Layer 7 of a small transformer language model trained on English Wikipedia (14 layers, counted from 0, width 96). Numbers have three digits each and are written without spaces.
A neuron's activation on a vector x is SiLU(gate . x + bias) times (in . x + bias), where the dot is the dot product.

Input weights of the MLP neurons that the questions are about. A number n stands for (n - 500) times 0.0017.
n0 gate (bias -0.086): 314590675566468665346444481533485317528425568739564588315585460568412726527633359450299636609544275613408358543662403358605353307491386640577459587457581531423602483382339462543447514483379515561642450352661461388641537492332653510574478194418522605442546292400486642633460468593715476638
n1 gate (bias -0.136): 640523365441507505541498557418399619435595533409554445615341451417696305410528501532555648542212611605462500537494590437383501467377425327574632421483418645591294447524510524362617415396564261594194460627605447507660446435537587553439541680357586505505583467429466430580583559488332209299
n16 gate (bias -0.039): 464367471330394583551490433407626445635420702553605374430536433444354678622651369525287491404621312421408529390457501713405514468613406772563591431653505559534676425372499458576386548504477433529389693572597557359513691464281448518586290544549518343622595434310382587587761713559315215554
n17 gate (bias -0.078): 493400579630486571438478549770541498449545423475394332435817531493537374507606323548632673555510695506519397333436517545531501552329514469430725482553566487389598463657553594460671493277645490541425610835497370420677362459403621469519574477321714378397304518419426468553551776360558353568
n30 gate (bias -0.163): 312434160459572589516448571509781569536403233569726437402519570567459687549475416664410544740531486403358460466430327556285495435430380446591420476540605611555443388455385579561449489636682455644386548513659677400684541564475385364618409431512425559482435468393367589494479535648471512500
n33 gate (bias -0.158): 433422601573481285597293389278683256516452325628578759433517356624405566484651470698410410644538538418521401331480486460591489462541491565473520506519625364696479628354636453507594527688352567677520610372499470533476440675271481602578551457538509711591423427504449568553549362602785412426
n41 gate (bias -0.083): 415581642443524241490418393482643613781646398291538586563405543700309670329517423466360422668353570464478584471437505421375602416519675386391467550543470389486607355582470566401569718637655517591540577255381634680432467597478675219483426560513459587460238727317638292395514255559710599501
n61 gate (bias -0.027): 518656542543550243582383472562419471485527489340453430537471695497546530529470314520557487625464469490472475390454395397484646452508431482602317433500539604449474626340535640490608471653543409397467576559647327456502338548598224371574534379698453505502376736607636306629545376343485541614
n62 gate (bias -0.166): 785395564429577461527533406598482688548435216445537645724394502621498313390436492469430616692309604617590460448558474346477647483576491418610332522633738481610395599291470406333533497153656518576472527546691479546604472775498444509581457406613414393394487569283541457343557295425279591499
n68 gate (bias -0.071): 315404430331314457397516449510408502486626451523692524634551616556451565476460523463526490524395586699472475398675487692612657706451507441535420279482527504660493482525644516516645556541525587501526475601417302636625454441485241410578279465620541545491441109566450328471408510273451339554
n71 gate (bias -0.138): 543464217416412372531445458566642525453534370521450424321494535538291695759440354656398528524545467293651680409416536263479595475470547559537647317576575520683459397565452468506398270601703530561603549151395475386533430377623165469533509756603618398398540494268438518432562439482435509433
n74 gate (bias -0.069): 609443475376517606440390523414539463510490435690636592505351553471510376314410475536591590509405609520513460421433578508552545343553617397467513484490619516531560435478411371605443507425486523387493518745527353516540483567295554481585511417525297501566505381492483329390511397558349606625
n88 gate (bias -0.079): 629518537467574453551437686478497558523473364422687512554354567630479588516646447457621622204410551463581537527493595444501466586590440497491372550250370457567764471528349496562619394593385603618661367559547458661393633382627513406683619479463609480443443411351475648567453435620454454460
n91 gate (bias -0.112): 414454248477297508377340520485822344495615693606585427455467425577624535522654414368463500565500722590634482488414459521484518544679463591565420188474696496513346687304521508461493611564630363597328560333671562457580575297508386324694433590517675514447482409599417445408487436545607563344
n109 gate (bias -0.115): 665476518715508541677601551692388540580708716545455367297295473551307456565533352507379424417754536359373314185514491500532498433183425599351271387354433462209353625469553558539551393437409501399509619588495640644302599332487644551565574537487422534378398333410562466641555669564362679532
n115 gate (bias -0.077): 567443471479482499512434520762439493302495534362555718494474599390348543368478379232542511538449579295469515402587559443498390465343459625474699549608558451480337682494660510419527536579564421499513402601548426566557616447634499386644464525610358497637485559665440670297412428505285433391
n117 gate (bias -0.046): 570430368695664696653324547695590580580574518498558396441410408466605523403402400417489780414634478388427331201477571421405487576393426388545441598589449576302516330454454421600573365521433555413498492640669439327481676577352523256436566422621384556590275610556493812495535260565598335439
n136 gate (bias -0.147): 573467451602485638308477435347283535546374428355519496598491405422558586519510405534197439613628796576447396298482305347332228457425374669534360445467718567556498705476300441552515551397446569594592629492401528486233490483360543592528479359397409422405510491440726277441581575474594602562
n147 gate (bias -0.098): 410430344411440651583471420606551368449394344455624452480613391482341492628588564604564275428544682655684314508368609472555299710284492386310418426732448606659378294440747576386427463450403537470579619317474553471356527416447425461458501628446736677598525371627304559540710551492511480533
n150 gate (bias -0.053): 318371503479561570729545569532575427445611656429551575554390549358525461449470405819263489468381687261381351464421633433494541374578390555670474429554300664699468437530409435380534602522418435659510389591442535573546586466353719430427433400544513630481422304652460684540420519576668484442
n162 gate (bias -0.073): 544297468192605424555235449546502256567481626381424439457435672545510688482440441367593375534357471560416472584478432458323526590526732622596533245312269394525632432482559389224287348361576461362838387480580494446460630407474559482361487459402619528454621369378416534563609368402512501506
n183 gate (bias -0.044): 557360491441529536582571467705379308398588664602620500659465498433264669610375542653400447543523469451427529327508684367343657437587299512352535336555553418524520434481450500479594474649607346538449349480610443765531387676460570320592470315581467440509490465286344385526518283332585594199
n186 gate (bias -0.070): 313424381425442413450440541604569457530431613415479511522544183403642505409454531464588515651452576538365341407250501538373410376516323434397644572555515453625325576701306432553292507263535363447673539488429509619600721447629390592595389552310651483684568517306426516465508491705555427361
n201 gate (bias -0.014): 440576500299385558443450481508459410510558405464486499473641472495171449672582438713403492520359603677306443496517332482329618354617678549565379574632652549455598286464549582502449636285519513547742651522676484603487492468600610201734541185536540471473526493548417459309443514481480516337
n206 gate (bias -0.053): 587562488488617553273644527402491294379495693431539641484437553445693481431630318476626405468505671578482405413546472332473651406676343374404861410488676714530316451610508664466374374541606222634445586406492673557351662579545542458738414473421445605496553477529540762297638491522667499461
n207 gate (bias -0.181): 569586318470329569470722434362358404453624499502426515469379564426626441620578549504425503206557450503485286507419417609420575285385498534729631267493572617670552584571473603427409478413492647289557584716453755485376752352301624654610530532285515601473470469335610629659530571421435631518
n209 gate (bias -0.129): 491504573542688545503363581338503426330424528496461490442360571386374500710558641562546474580487557404476351513532283543462556404422605583676528637434460484624313447696409556530510420420696463462408747338603624399403346370577641555404459484590459584519603571420294553459374444446428506705
n215 gate (bias -0.079): 642481590483466507384494531582427592736301521563450375591745541366363700651463437491569439544368443409474570707609654383459477445540409440427550443601498574701484515362515416409357476412563435543609476376607462545310518625557475522669349256374337354450565399593717606532524442485346560568
n0 in (bias 0.080): 667496437699586454481613453593567660465619321441646409469442450543531418470354596402524638523584547562461511511614470492469476556341538283378519452594367578287347715531353308496410437526619609469440394486460640708534526441375557640617278642517462511553370676472484609605470385699372543771
n1 in (bias -0.037): 699320327575749566570374456467476515542523523651416494416368413516688474387346433445547558652546512496565488465274636505424601533514260482602413355605444557517239646484416212299453470543521639239619498538594500533518481418490445548505468610508550404480495324301539371438379435570610413449
n16 in (bias 0.018): 582337439565431568568483438620819597403498498597466389609538528528458698614538433536395277313377525516376480477459414504649466340445713403564593362678452513444414630330655525541564580521496464647495317408490517515467553061455458366497461501554451348374395527701545508606563656447598445382
n17 in (bias -0.035): 459481340518572702399626452439437267580481633645368468470780509583584530322570558556601536688349508429515572413400449443699383540426463590508453344417422564700449454711486416418357562378564520403521451449491648376526686491607557433438294547739636390375470506483588583569502314345526412469
n30 in (bias -0.113): 389551359542592635493488365569582586609505375690563308485352451601412558475448481501339546656663469441331477529648353412524654495626483496534355291536685526504569408501471447352649519396476464539527513404748870116413403419524357402701500445493410457556638509529477461537488530508587498400
n33 in (bias -0.110): 554579464338571546581316523569657309375645300553761552589483549352556624499569536484359566452527401359663426513435455343654498606725469396517478372445513502511321523429754552507610559552531479540517420359514436611603556423225602518566595378351351601512505409527333550439394617562646481509
n41 in (bias 0.039): 413561628426509355609477321609425521397574655508607717414524332484570455622410441584549559480445587747595524515529386419493634599583687341494700537808638603478490628513536533524418617522748545351490359317363768676537670329358524322442473467336701488511476491678426374531534459618523664371
n61 in (bias -0.040): 398723692402576464414522379736572378498529497594502646646761702421477608466520532477651482547444671251543278385522488516375362437420542492532502507417536463553470541499610648393478489572693275403343560424530408388389258372518437236611370320515532565289490559705587471565579536565598527508
n62 in (bias 0.016): 343499274768487518478493534512618587394284624665648422529438625472532641324545564501345657452543325481569391641525695449366639624370449542538487185494790490370618516599470562348457349586432629379425432559454540424534622446476439439646608591485453651362514617555360510603465662603543328346
n68 in (bias 0.083): 368425494613565461461453447517401405241436426572540233322308519625582394665461414471368566482669393472682525517393557475592355446617468491416659308295632555498167618481505397617500502554517459519301496536510398508570521517544574594341551507314760392357629503548634430299628619645324494434
n71 in (bias 0.036): 529374478433443451465733563605588660524454504750488709346461301398652656602491544379420445547464487561465494508437230391631510574724517542214590598425431519481619439526440607625496345494430321641541551302446197612526459318635447564598509418403528478445439730606600565562495400461691552533
n74 in (bias 0.036): 457582565614630463579535473541506418441512598486378397545571487532563511460438400630371454625399351372598530627399566488255622476630529622424565555506424470418510476258586675329562586679565470512407542391401623560591417590510351420470547603420613474701478387472595479417508436458483135406
n88 in (bias 0.026): 354453551615427574765453382416610464575471396475490392710470377421524705508476458480523491638806424453495511715424488490462469614535545538538528617437507474633514445333701511615553587489433612519518385492482663592635417538552496573693554361495483519553558492364426346397675362605599366465
n91 in (bias -0.049): 517591475667576439309432266121507725512507503480483498518491589502399441410528307491602398310637576479437394522584427447388563528504461262692351599347586636564619571590481571379651463446561591413328519696599667593323598501565482411529341514640470551621508527457547506453574567567471537475
n109 in (bias 0.036): 470332359418611598271519275486370418459399313611583498403468496469557490374323604478606556543034675298536504532544561275491427516803397413428527563544458522433556619370400438330598441335208759483668386384524434304434565478498477407587435458547489382421393424480586506397482443544498268634
n115 in (bias 0.000): 444442621456374501533638281289479406460710583277657560714521430406482551494403458519317534529654477425478533610504664580308355521349461432427549522579514388695543617665254522412584476433486393487587517472558686478439494517602460401387427408688416601564461431432568446588709466555680432407
n117 in (bias 0.011): 477602511579546538591355476512469668552592531125738491702285423501467767412344452416531490549460592530367605530517702528383551435624354698453641428466387448413583290418354519425487486602399544442446505598343474498315515561528417715368488464351652634559399558387587453409605291465412414517
n136 in (bias -0.004): 465647335599517676510603609726276403412422696509433408456491372335503478648598400462348636636561576618551243472492465516144444534560418699586470409562546398683488606426570517549405580656489569631501535508567435539466507387587545550604583646481151626515516605409570470352433699547526667540
n147 in (bias 0.017): 576383520607438502664618331637613377375406436553550364409447464559387435649644596497536556422512526648457473558594462393777552671313486413583388687508629519493567610393332576732614312415481599614467436647451289286321502473649457634411684370484528446517688411625463458642425606414562470578
n150 in (bias -0.009): 432389381457500508463499505509338382453293693372356493315441267652617476502330562626528447523454421399634504437621462654447405564469397606573529810518602391391498454656530522387628313432325547472532534291435625470405578537368628479376330511409496736446382382575330486556464538520290736565
n162 in (bias -0.017): 568611669462385412561723481716394530362488501594540484548448474441668487545485619444551393625470429559489822475376669367605622268806470626477716447513564363545628730474521534617404406509724471543675264487460418583314742472395516591483417718416422458328621518487499463465553477500595496606
n183 in (bias 0.040): 673174594356511489594443603582493608625451459540570580320452323463457338501503479461478602541633436530395769502596453379424664526323513366557721478496505520540462535646518596506544325515415366445547528438546383552657509607523418565543849520491654562555417315474695612628638529382559406541
n186 in (bias 0.013): 454468528645449472305591547341457407692473535660503581559594599411634506402315521629626559668503568285390413595428406696436517497644381516616521305415531475454824392591576462470662551394546479529452532485349555417497467510495551554709407433625529549496512332545529507653567369441544574378
n201 in (bias -0.019): 550471421434675599320632510610476393490360548508593652481599529545454590530290425555415563495394302749548716529600541570591330610536522732710490313387385502393710499555583652535415515343439636482648549573451421582576526363536556398623473563564569507405448527479461442446588482267549725617
n206 in (bias 0.039): 386553446521337494447659275364554450687504527501478429602400634466212464539667709709544253420409389408323645603526500367541523537283590427385529396637557408510397438447456612521485453611514354504463553485737550513355566323424491491607554260622624541521513653351448381425450587547390413519
n207 in (bias -0.051): 467395537447304339524611537378661624499348437429684467486700321543625422523538391630428736371648608478344395455366543664447603528425504362550588397676456636754739547677439558594457614255447497533321590372425621569515583581506469563559526514335331525639667316418574621657441637483633479425
n209 in (bias -0.068): 642565655487644391400536467452412692509487422562315472431768568482447456469434551602550441478495480590333513453773484377579577330602511520410536723429427668407602419445116571522491410573511566466513554528378646609618421397388481487587356285534533346365517431437426354429418619403717491576
n215 in (bias -0.015): 464410515628416475518480411459423534601251365482428393572541518580485568653625489380444535777545139750526662506587627592503583432574506313611471479472494749796497297440410447348640559509501605495427505537469406517506421448408420430473472487519477458519463567582777495427489523484465613729

Each question shows a token from some text and the vector x that enters the MLP there. A number n stands for (n - 500) times 0.0061.

" is": 521443465472533583460548479325544533467489277542341362556552423467403507603436278602462547492708658599474701374482557594433551447683611558536383459459496385270390364541388504461296539439594566474429186636546620511552293417529460655649558277463569496506606655476494505441562574517703501561
The most active neuron and its activation: n30, at about 1.8

"om": 519535493431562724497402633479532392441360453545522434463632394420505400494351630584330660426520521440527475444288614626660481584597444502527570592641449497400431564487377300367220408658501383408427203688427350398542488475533442398479522687449684603331514505408415439412484590356644360384
The most active neuron and its activation: n1, at about 3.2

"i": 524567450464761711572459556417531393541451490466497565471682426550503314292660541518291593463608598566535473480374585707570527643599568351406393671525579412404449549331465428451602457680379408482630189567443576418417534344482635534571560459663544681393429382413397562540537540488555506500
Which neuron lights up most? n33

" For": 519557461500340661346645545348523461523431483421494439441680646648642590506452372635392456612582530326553470430371363443482678581672639545541600453461490435292352579611527493560265494529590531474443227310303535559807424508632549508565465602341467490553630688510440600559518478504560479564
The most active neuron and its activation: n71, at about 3.4

" give": 602541496571559643487608548240530511443559360464518426526533580586460682613520404696526598565665496460474429433354454579505662599865705466464688555619456379230483440433529527574409408593535631458383251380590577572602581296478534532650562590506539551578678550480522419544403528466564468611
Which neuron lights up most? n16

" and": 639568532627525658457447529274419685466440406560407488580632447483553654395443390542434469533599439349509545461383681470250452636580602478624457616723661534459352538546447413473514393332528501590586199613475481437485421335462392597611669481375511501472526580506331469457525437477485409365
Which two neurons fire most, strongest first? n62, n1

" ": 469605593621343533540388521275499441626489337531450310550578671443431334430584267526407531498553437384439525408457660424276537599666710375499410747675462377349381571420369497484491414766335399477559392594382590504412474539703464529570558528439687478511655615417459552476588548585548327571
Which neuron lights up most? n88

" among": 437452575605507714369442572277477647629445517458409496501590424450505583516516196537545394684530512414621325327355532576504655684699464602425494671481429465366358476443549506528392468405431513597433268428377478512509553407634727677647518708523590536604470415472449652584412337499540537567
Which neuron lights up most? n186

" In": 550568428379382768394526434313510456562506484470297506594634604530682493522354365650458480653459526511528591509344400564305542545644544480418313444543578439305336424539504403563501518539499509431549368463292631598660665510636570673611558432232441415498640744433560626566586441499423753546
Which two neurons fire most, strongest first? n186, n136

"4": 435576560438468539366680626649349600389570336578368393491525434431332468283586545510435642390622572459557563646466377485280496509401316413524533572542394582468409486528496581483528447401487454462449314675256294456317584265528420330419484713664697570602493504535514377660621368414601619631
Which neuron lights up most? n147

"===": 575381556517367660580468500365537564527429709501459493607433549476443494218553476337446710599425494577552397418434479569508465696596678403582360531651501381336352433643431604498312365603362536420297473390289648434611676556561533553394415384361369557523652814321585517548668349465380630479
Which three neurons fire most, strongest first? n117, n62, n41

" As": 536431490390401736387597636330544477570398519596390417637660595723593609596508526706362486612479647280558433552556456530341578469586619452491546546438633571372435497552491633422418511511630581413396319474377503426619523458636474652600573504209355553683554806474471773723524493553559493619
Which neuron lights up most? n207

" her": 542525708517614560424570363313484387240512383514497502541577598407429480422419325399458509471514658345582707437376573514399671488579511558515561498521592526400319562794298418479349241445464437446336194585508461529499517423543404453595440431433550559480583500493407493606600342556725577427
Which neuron lights up most? n115

" (": 516607353530260674404377418396470384531277516606621414699489569470284521264504302517369600677676475617540567464594621543464506641717636312528513459616491535445364536349318654445437333613457582488417365646424621366618546458612482534380473556339538557306643530361474515543467372511477615517
Which three neurons fire most, strongest first? n30, n62, n91

"CS": 525379828435472557396516556387452483550357438597478396401662466478501511592434545317515306389519399401560538512450641485555469607714778468515427517458348530473450501488486450310587530755551506539419286682461332435511769544566430380479504477556396627608617545362540543506445549583484778673
Which neuron lights up most? n215

"Re": 654504430488513708449527442359403449428370424670507391445793537569548381358427507356367300430394370406559597598482518428257581646599652493442442524509514567388453403408604482657594390704451620495388336429417620541488376673711487517595428488205546565655658695397400522630525555490430553455
The most active neuron and its activation: n115, at about 0.46

" was": 566489479547488527548519504351519507361570321544298466596502519442478514645386171610392507439682585592535787449448426513422496542629578591482472525514452462362365372405488549393452380324438580426399168699480621462388277542564487612603551370513532511529509609473562574452602489549678491567
The most active neuron and its activation: n201, at about 0.35

"rg": 566472512573675654545298627323492466583424413765623371437494555763546345440440629497262493365515513514503386400344646550360658438520583447442490639596541493530588432667366322547383410608393410304429273574419344425528517414424445407349394631301622531356515386418494490528522466392656431411
The most active neuron and its activation: n1, at about 1.6

" or": 624566590574432538413626461297297506461469365743475489506472637415631581452337338586369399437643485388610618328386736418252513557554559483479411508612545523319424513571379458585646395409504576511550198616578490477410462416504392625500551464418624674543657469518394448466522306514428597489
Which neuron lights up most? n109

"-": 544498437572423592501311385302445541507495367697491487557614565372627382280421399433427598552545444433421447474328569404333452643463717476458381561432432458266360476551384608537681381531413501661516262575247565469563312450464342439468497545412723458407749649500392465616482489683439564592
Which neuron lights up most? n1

" in": 521574576482366646466434479230431454460435460563456465650557581365682542342465194633429431644507440499509511407301465558329646547588511508528379477567518366383216307509433475629568521433401495572531270566324451576556633429583596578578556518417563469460540640454575612591551503565484686428
The most active neuron and its activation: n186, at about 2.3

" made": 483471503423476758475660561300577447579655396528372293681626605540400641597523404585433566474615456406528590447297476580330612508720560467383453509692455380440384475521685470422491346487471651536347281453518620468511495352520487534734513494515509491734656478494543487777547617533465577654
The most active neuron and its activation: n16, at about 5.5

" to": 506505458528543649513438528383532457398577466629576509637568505538557581511394279513410353639618407413547579217450367513383496534603745596634459484571528491430274418501443476717340525396450588582482242555337504552542656457701554620531604579501502473544590673516405647506603370328503541402
Which neuron lights up most? n71

" When": 517447599287440731431565564293576589561445486531298494666579515713556568503347332815433498546506579567533442444562350550382583695668723488569547463547444322377429557564373523441369669450528498539457275528387564548609399516527601589498580627271357314662498689462397643540511462494588565500
The most active neuron and its activation: n41, at about 1.4

" specific": 513469540525410715408572618220489571382529549577581514489459501508476556454602430653470494517517637561432429513260524525579641465753622425497529528556489384225392544661457509520618337565593455446331248538590494510461612506551596496582429419664496712535581423486529493630640256540448500793
Which neuron lights up most? n206

" good": 453512624439446736531506431155489426409609417584589491614509367526429413427587386465577506390469485319520423515327420406419607563658664548443591548514488373257427562542549422660287294504480456463282214633598495523446476384583480442558334567470515568478547473498458367622431468396577457531
Which three neurons fire most, strongest first? n215, n91, n206

"h": 389410527481623680561657636397464348494546499532613525394578468609519343377348665475331508486572481493437454464395483645559625319557500560470424647564509519466537480478408585488444450681448330592615222598325499284584451401466569482325429590486384682298421501417583301376414514470839523623
Which two neurons fire most, strongest first? n150, n91

" self": 542569464437481747421512390154451571613350497877396430547617481667458495418519406497402417347584498677411365460381365427438622519585599530575444590661655436377511553578556374472605615773458614475281297674505552589525430433551416493557382501342454569552586422567483566496542432442582518596
Which two neurons fire most, strongest first? n91, n16

" household": 456616582431524701605483419264545717498398347518486553462513467439426620325567279616440487499561472483538457572336405582538507664709470456436501737659301420281460485404569505509352634626384280514264361551647334591414546440514337543660475629404441625501532336495471395708687474587547629561
Which three neurons fire most, strongest first? n16, n33, n17

"fin": 649592522403438695459520622351334299480551484663602375301458604587550406503554694491513678453530616382540362502254489591386613634592518483420398674520351419370467658337589547563710542534525421495510239722620627617502569475545422476629411578535292757478637509519564400556507491486596631641
Which neuron lights up most? n109

" between": 518523530544413624546469523321525658458434630558666449629502520563563613460476324642507541654545650641551447302557484613539611525690614564483559618527428408319217530369425565496494549428441624565480203433312402425684639485550591642487541553520418438501528598405569641472632448484493559493
The most active neuron and its activation: n117, at about 0.95

"ne": 597496491512540729556442423569452364422277519477699467466556511580464365428498538280275626529404505467470591566283500704411480479488689430320533452611504481471397607497507372522445409620463403377455188703587348408424434500406569326444624557437453655474608588461463450371426510486542511598
Which two neurons fire most, strongest first? n162, n209

"na": 517544496576678753613360577448469510493497562522770287479613477509494426441444633469321576506593455415430594514367571644480481417587586381569467577533486656419442533361469433525286334661510253385568198629310359507721443441576535469415636573440520600551413454528468482442489571389423514474
Which neuron lights up most? n117

".": 559615662354380635554556540301307480492420401613618411611601651309486345349474307500382588521558426571578496362505432406392613704612490475581589352626429338378293468433396665396567542544509617380509323559450590341429470510491448521653626479417629559424475452507467508788610522289428648468
The most active neuron and its activation: n183, at about 1

" collective": 359437522505456651480507487123410501514432555550514463447527354635571452445655440510481489363475553372438531515347472530421675450768535533526434508524480499288378617585514407409535349570563470499354237504658451687449572496597507388552456423397344599573625374476530516468556355405495677809
Which neuron lights up most? n91

" the": 552481792549545606423481485254442429465339501553524441575532703421442468535387280652410475530577545497548479504333515489419553625698567481583544493541537393292112514753331616504466433410549485505469343524513570553472498561461502597550455417409544636510435584448322392503490425431558449560
The most active neuron and its activation: n209, at about 1.8

" water": 570639646522529629459458431247550465403533260703369457611659601485469569546633421536442710299504377286512528513348585498546470660679583436523401550573459448385453582505405434537281543635338489369338236642484447610434526418606354500467439549391341724392621507429340595594518593448498473568
Which neuron lights up most? n88

"k": 472473637504583586601517540368518473467403631618413385614508401614470299473487623348354551400616581526566554466234606658452489470556505554540441578591489381504421573413456630311428437699401393602477214719519359303548505356624428455451459666462519511432395704353650554457422502485591324490
The most active neuron and its activation: n1, at about 1.4

"–": 534575534560348443601514592466483492446483365592354560511585238211484441498508348407465687482542626551535476582416435454157665702426507317547511664532363516556450296455594602567630409417446500451455327612286650398450500331614432438253597550523571603401487395502340560739527620413501579528
The most active neuron and its activation: n147, at about 3.8

"==": 589524539471349656715498453360585679500470656583569547591408517485440453221529432453355644716396525499498554386405471494565382579621661457520355539654483387372344486565395543412395460576435474575239465434292638571546587521544559433410401343310478542531588784381640493624717443405472555593
The most active neuron and its activation: n41, at about 4